Layer 6 of a small transformer language model trained on English Wikipedia (13 layers, counted from 0, width 128).
A neuron's activation on a vector x is SiLU(gate . x) times (in . x), where the dot is the dot product.

Input weights of the MLP neurons that the questions are about. A number n stands for n times 0.0073.
n5 gate: -22 -17 16 18 25 -21 -18 43 -4 -2 -5 -10 -22 -3 -33 24 26 26 -10 23 45 -30 3 37 11 40 -32 22 -22 -24 -16 38 -21 17 24 -21 -1 0 20 -18 6 -5 -5 32 -18 4 -29 26 -25 2 7 11 -19 -2 -27 -12 -32 19 -11 -31 -15 12 6 -10 -8 33 1 -27 -31 15 7 0 -2 19 -4 16 15 26 -3 12 -10 4 -7 2 33 5 5 -9 24 -12 12 3 14 8 8 -16 14 -6 16 -3 -8 12 8 -9 -22 -34 7 -24 -4 10 1 -9 40 35 -15 -22 15 -1 -20 -20 -42 13 14 -18 -9 -2 6 7
n7 gate: 41 -40 5 -6 5 -2 33 -32 35 -51 -4 -15 -20 -40 -20 -19 4 -25 -21 0 53 19 8 -36 21 -10 -19 -10 -38 25 21 -13 -37 4 -28 7 7 -1 -21 -6 2 31 -34 -18 -27 -12 -19 18 -15 50 -46 20 36 -13 14 9 -11 -8 33 2 -21 3 -7 -19 18 -35 17 -19 -48 20 -16 -33 1 3 -21 -38 -69 10 -3 28 -6 -25 -67 35 11 20 -7 -17 -6 10 14 -19 -51 3 3 30 7 21 -65 -12 26 -27 -21 49 13 37 31 19 -1 13 -1 6 -10 17 -11 -22 59 17 -20 51 -4 -5 28 -22 -5 -48 -41 -20
n45 gate: 24 37 16 -15 6 1 -21 3 -23 -6 30 -33 21 -16 -28 -10 3 -21 8 -15 8 5 -29 -4 22 14 15 -1 17 -13 14 -25 -5 -2 -17 -5 -10 34 2 10 -30 -26 -14 -11 36 16 12 -18 -1 -10 -17 11 6 -22 19 -20 -37 -7 14 -17 5 -32 31 -21 20 13 -30 19 -32 -24 1 13 49 -12 -14 13 -40 10 -15 -25 23 12 -14 -10 -5 -33 15 -13 -36 25 -21 16 1 38 9 3 -2 24 17 -2 22 -38 18 1 -30 5 9 18 17 -32 6 -7 -7 -1 9 15 -4 11 16 -15 7 -22 1 -1 23 -25 -17 -26
n64 gate: 22 19 -11 -6 9 -30 46 5 -29 17 50 -16 33 -33 -26 32 -40 26 25 -16 19 -36 -9 7 -10 31 -7 3 15 8 -27 25 10 33 -10 -15 -52 32 3 1 34 48 39 -7 20 -27 29 -15 10 48 45 11 16 -21 15 -4 -8 8 -64 -1 -29 14 64 21 -17 -3 -14 -11 -24 -5 -17 22 -28 3 47 19 1 11 40 9 17 -44 57 9 3 -71 -13 2 53 17 -4 9 -31 15 -61 -45 22 4 -58 13 -2 -4 -13 -6 -19 -13 -12 -11 48 2 -18 -37 5 13 -56 -9 3 -28 -2 -47 -19 12 17 2 4 -25 -31 -28
n73 gate: -28 -24 -28 19 -19 68 32 39 -11 -55 -29 6 -20 34 5 9 -9 11 -1 5 17 -11 -33 13 42 27 28 53 -46 -8 -20 36 -13 -30 4 8 9 48 42 10 -39 -9 -21 12 -4 -7 18 -10 9 7 5 -22 14 11 15 -3 -27 -20 19 6 -51 -17 2 56 7 -21 17 -4 -21 57 -20 -30 -13 12 -10 -21 -63 -16 2 46 50 -16 27 14 31 -17 -24 5 -35 46 10 -45 11 13 -2 -30 10 -1 -11 4 -9 -10 -10 -21 -1 -5 -16 1 26 35 2 11 19 23 -16 -7 21 29 0 26 -30 -14 -15 -10 10 20 -10 -48
n83 gate: -7 -22 -5 -53 3 -67 -2 -53 63 -45 6 2 -11 28 50 12 9 -18 33 -23 -40 -8 37 7 -16 0 -15 -20 -3 5 23 11 27 1 38 15 54 -18 2 36 70 -2 -9 42 30 14 9 -4 -28 5 21 12 -26 -19 22 -15 -14 -26 -38 -56 26 -13 -19 9 -11 21 17 43 2 -47 -4 -54 6 -10 -24 29 -13 -27 10 -7 19 34 5 10 27 -6 -17 1 21 21 -7 17 -20 -22 -38 22 25 47 30 8 -61 1 -16 6 2 -6 -31 -28 -11 -13 -37 -62 -9 -4 -22 -9 -6 -17 -37 46 -13 2 -25 9 38 22 -9 26
n112 gate: 23 29 -18 -12 17 -27 -10 8 7 31 2 -11 -7 -12 10 -17 4 3 13 14 -7 8 -12 -30 -23 10 24 32 23 -1 -5 20 7 36 10 32 -1 -26 5 -10 22 -35 13 24 11 -2 10 -6 -36 -7 -11 60 6 -4 -1 -13 -2 8 3 0 -16 -16 -4 -15 3 19 8 -15 2 3 -3 18 -12 -11 2 -8 12 -29 6 18 5 17 6 4 -6 5 15 -22 -7 -1 -5 35 -25 -18 -6 41 -32 -17 17 -7 -24 -5 -14 13 -5 -26 6 -14 7 19 3 15 18 19 24 -5 2 -11 -17 22 -3 19 4 11 21 -41 -21 -13
n123 gate: -10 19 28 -17 -8 -25 -11 -7 -13 -40 32 14 -12 26 -43 -17 -1 12 6 7 43 17 40 9 12 47 -61 39 15 19 52 8 -7 8 2 -9 -28 -37 -19 -13 -22 -4 -13 21 9 15 6 -6 -23 -16 -31 35 9 -6 -11 3 -4 -7 -6 -53 -7 29 -17 24 3 -26 24 -18 -28 23 21 -23 14 3 8 -17 -24 1 -12 -18 4 25 35 14 13 6 13 -10 -14 -16 -34 -16 -17 6 8 30 4 -21 -16 -26 -19 -26 -22 16 4 2 -33 -20 7 -9 -27 -23 -28 17 -11 -9 -5 1 1 -9 -9 4 -39 12 -18 1 -34 -5
n168 gate: 3 21 -22 -6 -7 -22 -9 -45 -17 24 -2 -2 21 -7 -18 -12 -6 -11 5 38 17 20 4 -24 36 15 -25 -15 13 9 12 22 46 -21 -9 -7 9 -32 22 4 21 10 -3 1 5 -22 -2 17 -8 3 31 11 -21 6 -11 24 4 -30 26 -5 1 -18 -13 7 13 1 -9 -31 -40 -18 -14 -7 26 33 16 -17 -7 -1 18 -17 8 20 55 -1 -29 7 -5 17 -2 17 -34 45 2 35 -5 25 -1 20 11 -29 -5 -27 2 18 38 9 -32 -45 -8 -12 12 -34 -7 20 10 21 18 22 -14 1 12 6 -15 -5 -7 29 20 15
n5 in: -12 5 2 12 -8 5 3 21 -10 -8 14 -19 33 22 -3 -8 0 17 -41 -33 14 14 -18 24 -1 12 -23 -7 -23 3 -8 -40 14 -7 -12 -32 -25 -14 25 20 2 -37 2 16 15 -33 4 -51 -8 2 24 32 -33 -23 -36 7 8 -40 -6 -1 20 26 -7 -9 4 -19 -38 28 42 1 -5 -12 56 6 -19 -10 -12 4 12 25 29 8 -18 34 -1 39 -19 6 -16 -16 4 -39 20 8 14 18 42 11 -36 -1 16 -15 4 -15 -4 -20 7 37 46 20 9 3 -9 -6 -14 2 22 -23 2 -20 4 -14 -6 -12 -26 -4 26 17
n7 in: 3 -9 28 -17 6 41 -2 -22 -54 -20 83 2 -20 -19 -43 40 23 -47 52 -18 -14 -8 6 -29 -21 4 12 -2 35 -15 47 -41 -35 -5 16 29 18 -34 15 36 2 3 -9 -12 -1 26 -8 62 50 2 10 -9 20 -9 -21 -36 -2 8 -25 18 -35 -26 27 -24 2 1 -5 18 44 23 38 -21 15 -31 10 43 -54 16 -7 -46 -8 -48 13 -47 -30 -51 8 -28 -13 -12 -2 -14 -13 37 -24 3 -20 17 -11 -32 -15 11 18 3 -30 -12 -11 20 40 2 53 -2 -8 -5 -20 -59 5 13 44 -3 -6 17 23 -46 17 -22 1 -16
n45 in: 45 7 -8 27 15 2 -12 -24 14 9 -14 16 -42 8 -5 -39 -44 24 -7 31 -32 3 28 -6 15 10 -2 17 -46 -32 -8 -14 12 35 -13 3 -27 -31 24 -18 28 6 19 13 -26 -19 -5 -6 23 -7 40 11 -4 10 15 -23 -2 -14 12 5 -8 1 -3 -24 26 11 -2 5 -3 -15 -22 -33 40 23 3 8 20 -24 19 20 20 17 8 10 -5 5 -14 -26 -21 13 -8 -12 21 -8 -30 71 53 41 -11 21 -1 3 2 -1 -45 -29 0 -33 32 35 -19 -13 13 -3 1 -5 -22 6 20 -13 -36 10 -54 -3 -15 -12 7 -27
n64 in: 47 40 42 6 16 1 -21 23 -26 -2 -28 14 17 3 9 5 -47 45 57 15 -42 -6 -9 26 33 19 -17 11 11 51 3 2 20 2 -2 17 -31 19 37 -14 39 -27 4 7 -5 -32 29 -66 -6 -3 10 -21 -23 -15 -2 -4 -24 3 -6 19 28 47 -12 -10 27 -23 2 -20 -53 4 6 49 44 33 -24 9 14 -27 18 13 32 -42 18 -8 8 -54 15 -2 17 -2 -22 -49 5 23 -22 -42 -19 41 -94 48 -12 11 7 -6 11 -32 -19 35 -3 33 2 7 -49 39 14 -36 -28 3 -18 -39 2 -32 36 -4 6 20 6 15
n73 in: -19 11 17 -24 10 50 -23 13 9 -9 -15 -14 -5 -18 16 49 -27 -12 15 -24 -10 -9 48 -7 -14 -16 26 24 -10 19 -44 -13 53 -5 14 -3 -29 33 52 18 10 2 8 -4 -4 -12 17 -26 9 -31 -29 -37 -31 24 13 -3 49 36 -18 6 8 7 30 -11 -51 -23 -21 60 5 30 -7 13 0 38 -7 -21 -50 -45 -19 1 60 -14 26 -37 -26 -39 -14 -2 -13 32 32 -12 53 -1 -22 51 34 13 -17 -22 14 -5 5 -15 -6 -9 5 -6 3 12 -8 35 59 24 29 -34 14 11 -2 -20 -38 -14 -41 -18 19 56 11 -1
n83 in: 40 35 -28 -21 -16 -15 46 -10 -4 -36 -11 20 2 -20 14 31 23 -67 30 10 7 -16 -3 -34 -14 -5 4 3 5 42 -5 -15 10 23 -7 -19 38 0 2 -10 10 -40 32 23 21 20 10 34 2 -32 -10 -9 -5 -5 9 12 30 -34 -28 11 24 23 -47 1 19 -32 34 -14 25 -5 -5 -28 1 21 -28 24 11 54 29 -58 28 -36 20 30 0 -36 4 -6 52 25 28 -13 -35 -10 20 3 -3 -2 46 51 -14 -17 -69 -9 7 6 -42 -25 -34 -30 -23 -34 -6 -1 -16 -25 55 -1 -36 2 18 -1 12 -31 -20 6 61 22
n112 in: 8 -29 16 -38 15 -7 -5 3 16 34 -24 15 -7 -16 48 -19 27 1 6 39 15 24 -19 -1 12 -9 -8 -28 -14 -14 -15 -23 -38 6 10 10 7 -5 22 1 7 22 -11 25 39 -26 8 26 3 -30 14 5 22 3 12 -15 -10 12 -11 8 -20 -18 13 -15 19 7 22 34 -14 -9 1 25 -16 -16 17 19 -13 4 -23 5 -6 12 -15 -7 33 -12 19 -19 -29 9 -32 -13 21 -7 -3 -1 13 12 63 28 -1 -9 55 -6 16 8 1 -27 2 -24 18 -2 -19 -1 12 -16 2 16 21 40 7 -8 -12 -10 -29 -3 15 -7
n123 in: -23 12 26 29 15 26 18 35 -16 18 31 -30 -10 35 9 -20 -26 22 -35 25 21 -14 -13 -3 7 -3 -18 36 -11 62 -8 0 27 11 7 -24 9 -32 -2 -44 20 -23 -23 -15 34 -41 6 8 -38 -2 9 5 -7 -40 -54 -20 -65 9 -21 1 17 -5 -50 -17 -18 -26 34 -43 -22 -42 -3 -17 33 -9 33 -23 -29 -14 -41 -3 -25 19 -20 13 -7 39 23 -42 4 2 -21 -12 -14 -39 18 1 2 -11 24 -34 -23 -5 28 -10 34 -26 -23 -35 27 21 -3 -18 -27 21 -16 -17 5 20 -8 1 -25 -24 -28 4 -21 -67 1 -9
n168 in: 19 1 -22 -5 -25 -49 -16 4 49 -21 17 10 -7 0 -14 14 -36 14 -22 9 6 -18 -7 -5 18 -22 -12 6 47 -9 -21 29 -34 -19 -22 -10 8 28 -31 -24 14 21 -30 15 18 2 -28 -26 -32 28 6 -6 9 -42 31 -27 -5 29 -19 4 -20 -26 -2 -30 -1 -15 -1 28 -8 -6 32 -1 2 43 -35 -28 -8 -16 13 -33 -1 -11 -43 0 -11 -4 2 45 24 -72 8 25 -19 2 -38 -49 -8 -7 4 -3 17 52 13 -14 27 -19 53 3 18 1 16 13 -14 4 3 -20 19 -16 21 -20 18 -29 9 -5 13 7 9 -40

Each question shows a token from some text and the vector x that enters the MLP there. A number n stands for n times 0.046.

"Vis": -15 -8 20 -5 23 15 -4 8 -6 -10 -15 -21 9 0 9 -21 3 -11 -7 -10 10 11 -15 27 -13 28 31 -18 5 -16 -15 -9 -19 -1 -5 5 18 -7 7 13 -14 -8 -2 6 10 -9 8 -19 28 -17 -1 -4 10 -4 26 -16 17 13 -3 32 -10 15 1 11 18 7 23 11 28 -24 13 -2 -28 3 -4 -8 13 14 1 -10 -21 4 3 -10 5 6 11 0 -20 7 -32 7 11 -3 -11 22 10 -19 3 -45 3 -1 15 -14 -2 -15 -12 -19 10 5 -16 15 -19 8 13 -8 13 13 -1 6 26 -17 2 -23 -2 -4 24 35
Which three neurons fire most, strongest first? n168, n64, n83

"| ": 4 23 83 -9 8 -11 -8 -8 -10 22 5 7 -10 -8 17 5 25 -2 -11 24 -6 1 -29 3 2 1 19 -6 15 -11 -12 -22 5 4 -3 6 5 -11 -18 30 -6 0 37 11 5 -10 -19 -15 25 7 -10 6 -24 17 8 19 -19 -2 11 16 10 -10 0 9 30 8 -1 10 -2 -17 0 13 -19 2 23 3 11 6 10 3 -8 4 -7 8 6 -8 -4 -15 -13 3 -6 -8 18 7 -8 5 1 -6 12 -9 4 7 -10 24 1 -18 16 -15 21 -4 -16 0 -18 8 -4 -1 7 10 13 1 9 13 -13 9 3 -8 11 25
The neuron with the highest activation: n112

"ity": -15 -3 30 -12 33 -8 -12 10 -28 8 1 -13 -24 20 12 -9 6 10 14 6 -6 8 23 4 18 0 19 20 7 6 5 18 -28 5 -1 -14 2 -13 -2 14 1 -9 0 19 -5 -3 -19 -21 1 -17 -3 -33 22 10 -6 -29 16 7 20 19 6 38 -20 23 30 10 1 6 18 -11 -2 -1 -10 8 -4 -9 29 -2 16 -11 -18 2 -16 -2 13 -3 11 6 -16 10 -9 -5 24 1 -6 5 -13 -6 -11 -10 21 0 -10 -19 -18 7 -2 -7 16 -7 0 14 -13 14 -3 5 -5 37 10 -19 16 -3 -22 -21 15 -20 16 12
Which three neurons fire most, strongest first? n168, n83, n123

"man ": -12 -15 21 -2 28 -21 3 12 -19 -19 -4 -37 -13 9 8 8 0 4 6 4 -28 8 -10 13 4 11 23 -8 5 -1 -8 -17 -6 13 -8 -10 -14 13 14 1 -21 11 8 15 7 12 -26 2 36 -12 -5 -16 -5 -2 1 -4 9 8 -17 -17 -1 5 -7 -32 18 14 15 -23 22 -25 4 0 -12 -2 20 -23 15 -10 -1 -1 -15 -16 -15 1 -7 5 -8 5 1 41 -1 -21 12 3 -10 -3 -9 10 11 23 14 -9 13 -17 46 0 -2 13 25 7 22 1 -5 -1 -9 2 10 22 26 -23 20 6 5 -9 16 18 8 18
The most active neuron and its activation: n168, at about 0.12

"in ": -4 -2 78 -1 23 3 -1 5 -13 2 -2 -21 -20 -17 20 0 3 1 -11 -4 -5 6 -10 -6 4 14 3 -26 9 10 -3 -2 -3 -2 -10 -7 8 -8 -10 23 -6 -1 10 -4 -1 10 -8 -31 19 -10 -21 -4 12 -14 32 -22 -34 2 1 13 -21 -7 -8 4 8 16 -13 2 5 -6 -7 -8 -15 -2 9 0 -12 1 25 7 -11 13 11 10 -12 -30 -2 0 -7 20 -10 -18 5 -5 -12 9 1 -16 12 -21 -4 6 -9 12 27 35 6 -14 5 30 7 19 -3 1 -10 -1 19 6 17 -10 13 -15 -13 11 -2 1 8 5
The most active neuron and its activation: n7, at about 0.96

"Alb": -1 -10 18 -17 13 -21 -1 -2 -13 2 -24 -28 -44 -4 2 11 20 2 11 -1 27 -9 -16 10 -4 20 11 -5 8 -23 10 -1 -21 11 -23 3 -22 -36 -35 -9 4 -13 31 -1 3 -4 -11 -21 26 5 -8 11 12 15 29 -11 26 -2 17 27 4 12 -4 5 9 11 6 24 -3 -22 23 24 -4 9 -13 -6 6 1 3 -1 -3 9 -6 18 12 17 5 1 -13 11 -20 2 32 1 -1 10 10 0 -3 -5 -17 3 11 -5 -23 5 8 -6 12 -11 -4 13 -7 13 5 -15 0 21 9 5 7 -4 -34 -17 19 -7 15 27
Which two neurons fire most, strongest first? n112, n45

"di": 9 -25 11 -7 11 -12 20 30 -41 -9 -8 -23 -3 11 -9 -2 15 5 20 -5 -28 11 8 35 14 -11 12 1 -14 -6 3 4 8 14 -33 -21 -23 -12 1 13 18 -17 -19 2 20 -21 -3 -6 -2 -23 -15 -25 16 5 -13 -24 -9 -2 11 9 20 13 -11 0 24 13 14 -12 19 -29 -10 6 4 1 34 -29 -5 -19 2 10 11 3 -25 -14 -7 -1 13 2 -10 10 -8 -6 -2 5 -33 8 4 -13 12 0 1 24 1 -16 -23 -14 6 12 9 -26 -4 15 -2 -3 0 14 5 0 24 4 16 -8 2 -1 5 0 13 10
The neuron with the highest activation: n45

"der": 8 -23 -23 -31 20 -8 -16 -10 -16 14 15 -18 11 -9 11 15 23 1 4 12 16 0 -11 -13 7 -7 7 -29 -3 -1 2 12 -11 12 -14 16 11 2 14 16 -13 -21 -20 8 -3 -6 -16 -4 4 -15 2 2 14 10 16 -21 20 -13 13 7 -4 -6 -25 -29 -8 -27 14 4 15 -57 -7 -2 -2 4 20 4 25 -2 7 -12 -4 -22 -11 1 -8 15 6 -16 -34 0 0 16 5 -16 -5 -1 -13 -12 15 -5 3 -16 4 -3 11 9 26 -6 1 -2 9 22 3 20 17 -36 0 15 4 -13 4 -1 6 -37 14 -1 20 -1
The neuron with the highest activation: n112

"ishing ": -13 -16 54 -1 14 -9 23 8 -24 4 19 -20 0 21 3 8 -6 8 -4 16 -8 -11 7 29 -4 5 6 3 8 13 -16 -11 2 -14 -15 -16 -12 -1 -8 17 6 11 1 17 -14 6 -28 -12 2 -2 -4 -5 -7 3 -1 -28 -11 12 5 -8 14 11 0 -1 43 9 14 21 12 -29 1 1 -39 -4 23 -21 18 4 25 -4 -29 -9 7 -3 7 -4 8 16 -5 -4 5 -26 -3 -8 -3 -8 20 -8 1 -2 2 0 21 -20 6 13 -9 -2 11 0 -2 0 4 13 -24 5 20 25 11 -17 1 17 -4 -34 6 -19 19 4
The neuron with the highest activation: n5

"66": 37 5 32 -7 -7 -12 -7 25 -7 -4 -35 14 -20 16 9 3 0 -7 -6 17 1 15 -6 18 29 -14 25 -9 -2 -12 2 15 -19 7 -5 -10 -11 -18 0 7 -15 1 12 11 13 0 -24 -12 30 -5 -1 -12 3 15 -10 -4 12 -5 4 25 6 38 6 -1 1 30 -4 3 5 -11 15 1 -7 -5 11 -14 10 -11 -2 -35 5 -18 -3 16 -4 -8 -4 -14 4 38 -11 3 1 8 -14 15 12 2 41 -13 21 20 4 5 -18 -14 18 7 6 -10 16 12 -22 9 -5 -4 4 4 11 -1 13 -1 -2 -14 34 -6 22 22
Which two neurons fire most, strongest first? n45, n123

"i ": -5 -10 65 -11 18 -4 10 6 -15 -7 7 -24 -16 17 2 3 -6 -6 15 27 -23 2 -7 24 10 1 14 -9 8 -7 -10 13 4 9 -8 -23 -4 0 -16 32 -26 16 3 14 -11 5 -13 3 17 -9 -24 -32 9 -6 7 -15 3 16 -8 1 2 8 -3 -6 3 31 15 -22 18 -2 4 -5 -7 12 19 -16 13 -4 -12 -14 -22 -27 -9 -4 -8 1 -17 0 7 7 11 -18 12 8 -10 -17 27 -12 -17 -6 7 11 19 -17 11 7 5 -16 17 3 -4 0 -13 3 -24 21 16 13 28 -11 12 5 12 -21 -9 -3 6 17
The neuron with the highest activation: n64

"ar": -4 -37 -9 -1 3 -2 3 10 -44 -2 -20 -37 -10 6 -23 3 9 -1 2 18 -21 21 0 57 1 -5 -10 -31 -1 -10 -10 37 -2 -15 -9 2 -21 -5 -23 -8 -19 -19 15 -13 5 -14 -13 5 8 -9 -13 -28 14 -1 -2 -10 15 -5 -3 13 8 2 -4 1 14 2 32 -14 14 -42 12 2 -10 20 3 -7 5 -12 -7 -4 6 -15 -20 0 0 16 6 9 6 -5 -5 -3 -12 4 -11 -15 4 -5 -13 -36 14 11 6 -21 6 -23 -5 -1 21 2 10 22 -4 4 -7 -7 10 11 4 -17 20 0 8 -19 1 6 9 17
Which two neurons fire most, strongest first? n5, n45

"ur": 13 -32 -7 -5 9 5 -21 5 -10 -14 -8 -14 -2 -19 -1 9 16 -10 -4 40 13 11 -8 6 -1 -1 -17 -43 7 -24 -3 23 -15 11 -10 9 -2 -28 -2 -5 -6 -18 19 12 -5 -15 -7 2 28 5 5 -4 -10 -1 10 -5 13 -14 20 -3 9 17 -22 -26 -19 -12 3 0 0 -59 10 0 -3 11 -11 11 2 -1 -5 -20 -23 -15 -3 24 -16 15 -10 -7 3 22 -4 2 -10 -2 -11 14 -3 -4 5 -29 -14 5 14 -19 2 -15 -3 -4 -8 -2 11 1 -2 25 -11 -23 -20 17 10 7 15 -11 11 -10 18 11 31 21
Which three neurons fire most, strongest first? n83, n168, n73

"62": 14 16 11 0 23 -18 -5 7 -9 19 -11 -3 -20 9 17 -5 33 -4 -11 19 -1 11 17 -9 16 -20 6 2 3 -8 -4 -6 2 2 6 5 -8 -29 0 1 -5 -27 16 -6 16 -11 -18 4 25 -5 -13 -5 -4 10 -7 -15 15 4 -13 12 26 4 -17 38 5 -12 3 23 36 -26 -9 1 -8 -1 47 -13 16 3 7 -18 -8 -32 2 -14 16 -1 -21 -19 14 13 -12 3 4 8 -9 2 30 -11 19 -14 4 5 13 22 27 -6 14 17 14 -19 7 8 -16 13 8 -28 0 7 22 -4 14 20 0 -26 11 0 3 33
Which two neurons fire most, strongest first? n64, n112

"collection ": -17 19 61 -1 7 -11 -3 16 -25 5 -8 0 -9 -11 32 -2 -10 -8 -2 -9 6 0 -6 27 5 4 -1 -7 10 -14 -3 -13 -5 14 -15 -4 -21 15 -4 18 10 6 18 11 16 -4 -19 -13 9 -10 -9 -7 -7 -27 12 -15 -17 7 -13 47 -12 27 -3 -12 10 19 2 9 12 -27 12 -5 -17 -5 5 -8 1 3 17 -15 -7 -18 10 -4 8 12 12 2 -14 4 -4 -19 0 0 -15 20 21 -1 22 6 5 -2 -15 -25 27 13 5 -19 1 9 1 -1 -1 29 -20 -13 4 4 -7 14 2 -12 -30 -30 -7 -15 15 10
Which two neurons fire most, strongest first? n64, n5

"what ": 1 7 41 -8 8 -10 4 31 -28 19 -16 -33 -8 -26 7 -2 -14 -22 3 4 -14 1 -3 -3 -2 0 13 -9 13 -13 -16 -10 3 -6 1 -3 6 -24 10 19 0 8 -6 -7 4 -3 -9 -16 17 -17 7 10 21 -20 21 1 -18 11 -8 24 -18 17 -24 -4 3 -14 -5 -7 1 -14 13 -12 -13 -8 8 -6 15 19 0 0 -41 -13 15 5 20 -23 -20 -3 -27 11 14 -14 1 3 1 12 0 1 16 -36 6 -2 -5 -4 31 -8 19 -12 16 30 -15 -5 -15 26 -16 -2 12 -16 -11 -16 -9 -23 -16 2 6 -7 -1 -3
The neuron with the highest activation: n64

"held ": -10 -11 56 0 25 10 1 -7 -20 -13 -8 -7 -2 -19 19 2 3 2 3 -20 0 5 -19 1 14 28 -12 -9 11 -11 -21 -14 -4 10 -21 -10 12 6 -17 34 1 -1 20 -26 -15 -6 -20 -27 -4 -11 -11 19 17 0 16 -15 -40 -2 5 34 -3 -10 -4 5 7 16 -5 9 -12 -14 11 -1 -21 3 3 7 8 -4 23 5 -13 -21 -1 -3 -9 -2 13 -7 -6 5 -13 -19 13 -4 -18 13 30 -15 8 -12 -1 -2 -15 -2 17 19 8 -10 11 12 4 0 -9 1 -10 -11 39 19 24 -8 16 8 -10 7 6 -12 9 1
The neuron with the highest activation: n7

"ec": -14 -13 1 -16 22 -13 6 1 -17 -6 -20 -20 -30 8 -25 15 7 14 21 24 -5 9 -9 5 11 11 13 9 -1 -16 -8 18 -4 8 -16 11 10 -27 0 6 8 -17 3 -5 1 -10 5 11 -17 17 11 -17 -3 16 -32 -34 2 13 32 -2 10 -5 -3 15 13 -2 18 -16 15 -44 -4 -8 2 1 3 -27 -2 -17 -5 8 -17 -22 -22 10 -2 4 -12 3 -11 21 10 12 4 0 -4 20 12 6 -10 7 20 18 23 -11 -5 -22 14 -23 12 -3 5 -5 -23 -2 -22 9 15 18 10 -2 16 -5 14 -32 -7 -16 12 19
Which two neurons fire most, strongest first? n7, n5

"Toky": -12 -1 -3 -1 7 7 7 7 -19 17 -10 -2 -8 -17 16 -3 17 -24 -2 24 9 8 -4 3 27 10 33 -19 2 0 -26 24 -12 19 -8 6 -4 -19 7 8 -30 -1 21 12 14 -4 -4 2 25 9 9 -1 2 5 18 -12 -4 8 15 15 11 11 -17 20 -10 -5 7 6 -1 -20 22 2 -20 19 -15 -29 9 20 3 -27 -34 -14 -10 -2 -11 23 -13 10 -14 -3 0 -12 25 4 -15 7 24 -19 7 -23 0 3 4 -29 -4 -8 0 -32 12 14 -22 9 -5 18 -3 -9 -14 13 4 -14 19 -5 3 -26 13 -9 15 39
The neuron with the highest activation: n64

"chi ": 1 -1 29 8 31 4 3 -1 -30 -1 20 -20 3 -15 15 -5 -14 2 -4 23 0 -4 -12 36 -10 2 23 -18 10 7 -7 -13 4 10 4 -14 0 -1 -8 21 -24 13 -5 1 -1 -3 -11 -7 22 3 -15 -19 -16 -1 13 -12 1 4 -13 10 18 2 -17 -4 -12 2 28 -18 26 -40 -2 2 -7 8 15 -16 11 -1 17 -5 -39 -16 4 -10 -4 20 -19 1 -4 0 -7 -16 24 13 -13 -26 18 -7 -11 9 -1 15 9 -12 49 -6 12 -9 -8 12 6 4 -11 -1 -16 -11 27 8 24 -20 18 -7 11 -26 -3 -2 4 12
Which two neurons fire most, strongest first? n64, n45

"|": -12 13 35 -21 12 -15 9 4 -7 34 -19 11 -18 -10 15 -4 16 15 -2 10 -18 10 -43 2 -9 6 15 2 7 -4 -20 0 -17 -7 -1 -3 -10 -10 -10 38 -24 -1 13 10 4 -10 -13 -9 15 -5 -18 -6 -8 5 14 -7 5 -5 11 8 4 3 -3 23 1 12 7 28 2 -10 9 0 -15 -8 21 -17 9 19 -1 9 4 -10 -16 3 9 -18 0 -17 -17 2 -30 -18 7 9 -15 9 -2 -25 16 -17 2 6 -13 -13 11 -7 -7 2 38 12 2 0 -32 20 -7 -9 23 27 -9 0 11 6 -6 -5 3 -17 2 29
The neuron with the highest activation: n112

"07 ": 1 3 35 -4 9 -5 5 26 -32 1 -8 -10 -20 14 10 18 8 0 -13 23 -27 -7 -12 38 3 -13 25 5 16 -11 -8 -5 28 -15 -23 -2 -1 -24 -23 7 -27 4 24 0 0 4 -16 -4 4 -9 -18 -14 -9 19 -16 -14 -2 7 -5 16 -1 -5 -3 5 38 7 -4 -5 -17 -10 24 -13 -10 -1 36 -20 -2 2 16 -17 -22 11 -16 13 3 1 -8 -9 0 4 -8 -27 11 7 -7 8 21 16 12 10 13 8 -9 -18 11 -2 8 -5 11 -22 2 17 -20 2 -10 35 10 31 13 -9 -8 2 2 -4 6 -4 15 -23
The neuron with the highest activation: n45

"12": 0 -21 14 -2 -6 1 0 15 -19 -9 -33 -7 -11 9 3 16 10 4 -27 12 -14 13 -4 43 -3 -13 16 -23 14 3 17 3 -2 -11 7 -28 -10 -24 18 -9 -12 -19 3 -17 12 -2 -22 -10 21 -10 -11 -22 -6 4 2 1 -3 9 -12 24 -7 21 -13 16 4 18 2 5 14 -11 27 3 -6 14 29 -13 -2 4 4 -14 -14 -26 10 4 1 -15 -15 -14 16 4 -25 -17 0 -1 -8 2 -8 -4 32 -10 17 18 -17 -12 -14 -23 6 -4 -18 -21 18 20 -21 15 4 -12 12 14 -11 -21 15 2 -4 -8 32 16 8 27
The most active neuron and its activation: n45, at about 0.56

"\" ": -11 23 66 -20 7 -3 -7 14 -17 11 30 -7 -14 6 6 12 -8 12 3 10 -7 1 1 -6 26 9 2 -11 10 -10 -4 -7 2 14 -13 3 -5 -18 -13 18 -9 -13 11 23 -4 13 -20 -12 -7 -1 -5 9 10 -4 3 -25 -14 0 -3 -13 -6 9 -13 2 15 6 7 -11 -9 -14 -14 -14 -8 11 8 5 -7 -3 -1 -10 -16 3 9 5 4 3 -7 -16 -18 22 -6 -17 9 -7 -14 18 4 2 6 -7 20 19 -2 -3 59 21 -3 -33 13 -2 -15 -8 -11 2 -16 28 18 30 5 -5 23 -14 -11 5 -13 -7 -12 -13
Which two neurons fire most, strongest first? n123, n45

"77 ": 7 27 47 -7 10 -22 -1 6 -15 8 -3 1 -2 7 10 11 25 -7 -4 29 -14 -1 -21 3 8 -21 8 3 10 -16 -3 -7 11 7 -16 0 -2 -14 -8 11 -20 -1 39 8 17 1 -12 -2 21 2 -27 -19 -14 13 5 -10 0 10 -10 14 27 -13 -5 5 9 1 15 15 20 -9 12 0 -11 -4 52 -23 29 0 22 -10 -14 -8 -16 2 9 18 -1 -18 5 5 -3 -6 -3 15 -23 17 27 3 11 2 2 1 12 4 47 -15 18 19 -5 -14 6 3 -19 9 1 -23 1 -6 26 -4 -3 13 -4 -13 3 -22 10 12
The neuron with the highest activation: n112

"A ": -4 6 56 -22 15 -31 -8 5 -12 24 -12 -18 -23 8 7 9 13 -2 -5 34 -20 -6 -19 9 5 -15 13 1 4 -7 6 -18 16 -4 -15 4 -14 -20 -19 8 -1 -1 36 14 1 -5 -14 12 -4 -11 -21 3 -11 23 -8 -13 -6 3 -10 -9 -1 -16 -8 4 44 3 -2 -4 15 -7 1 -4 -3 2 41 -15 22 -6 6 1 -21 -7 -8 3 13 -4 3 -12 9 19 -8 -17 0 3 -4 -6 12 -1 4 -10 0 7 4 -15 30 -4 22 2 24 -25 -6 2 -5 9 -17 22 15 30 30 -10 -5 13 -9 -30 14 5 -3 6
Which two neurons fire most, strongest first? n112, n73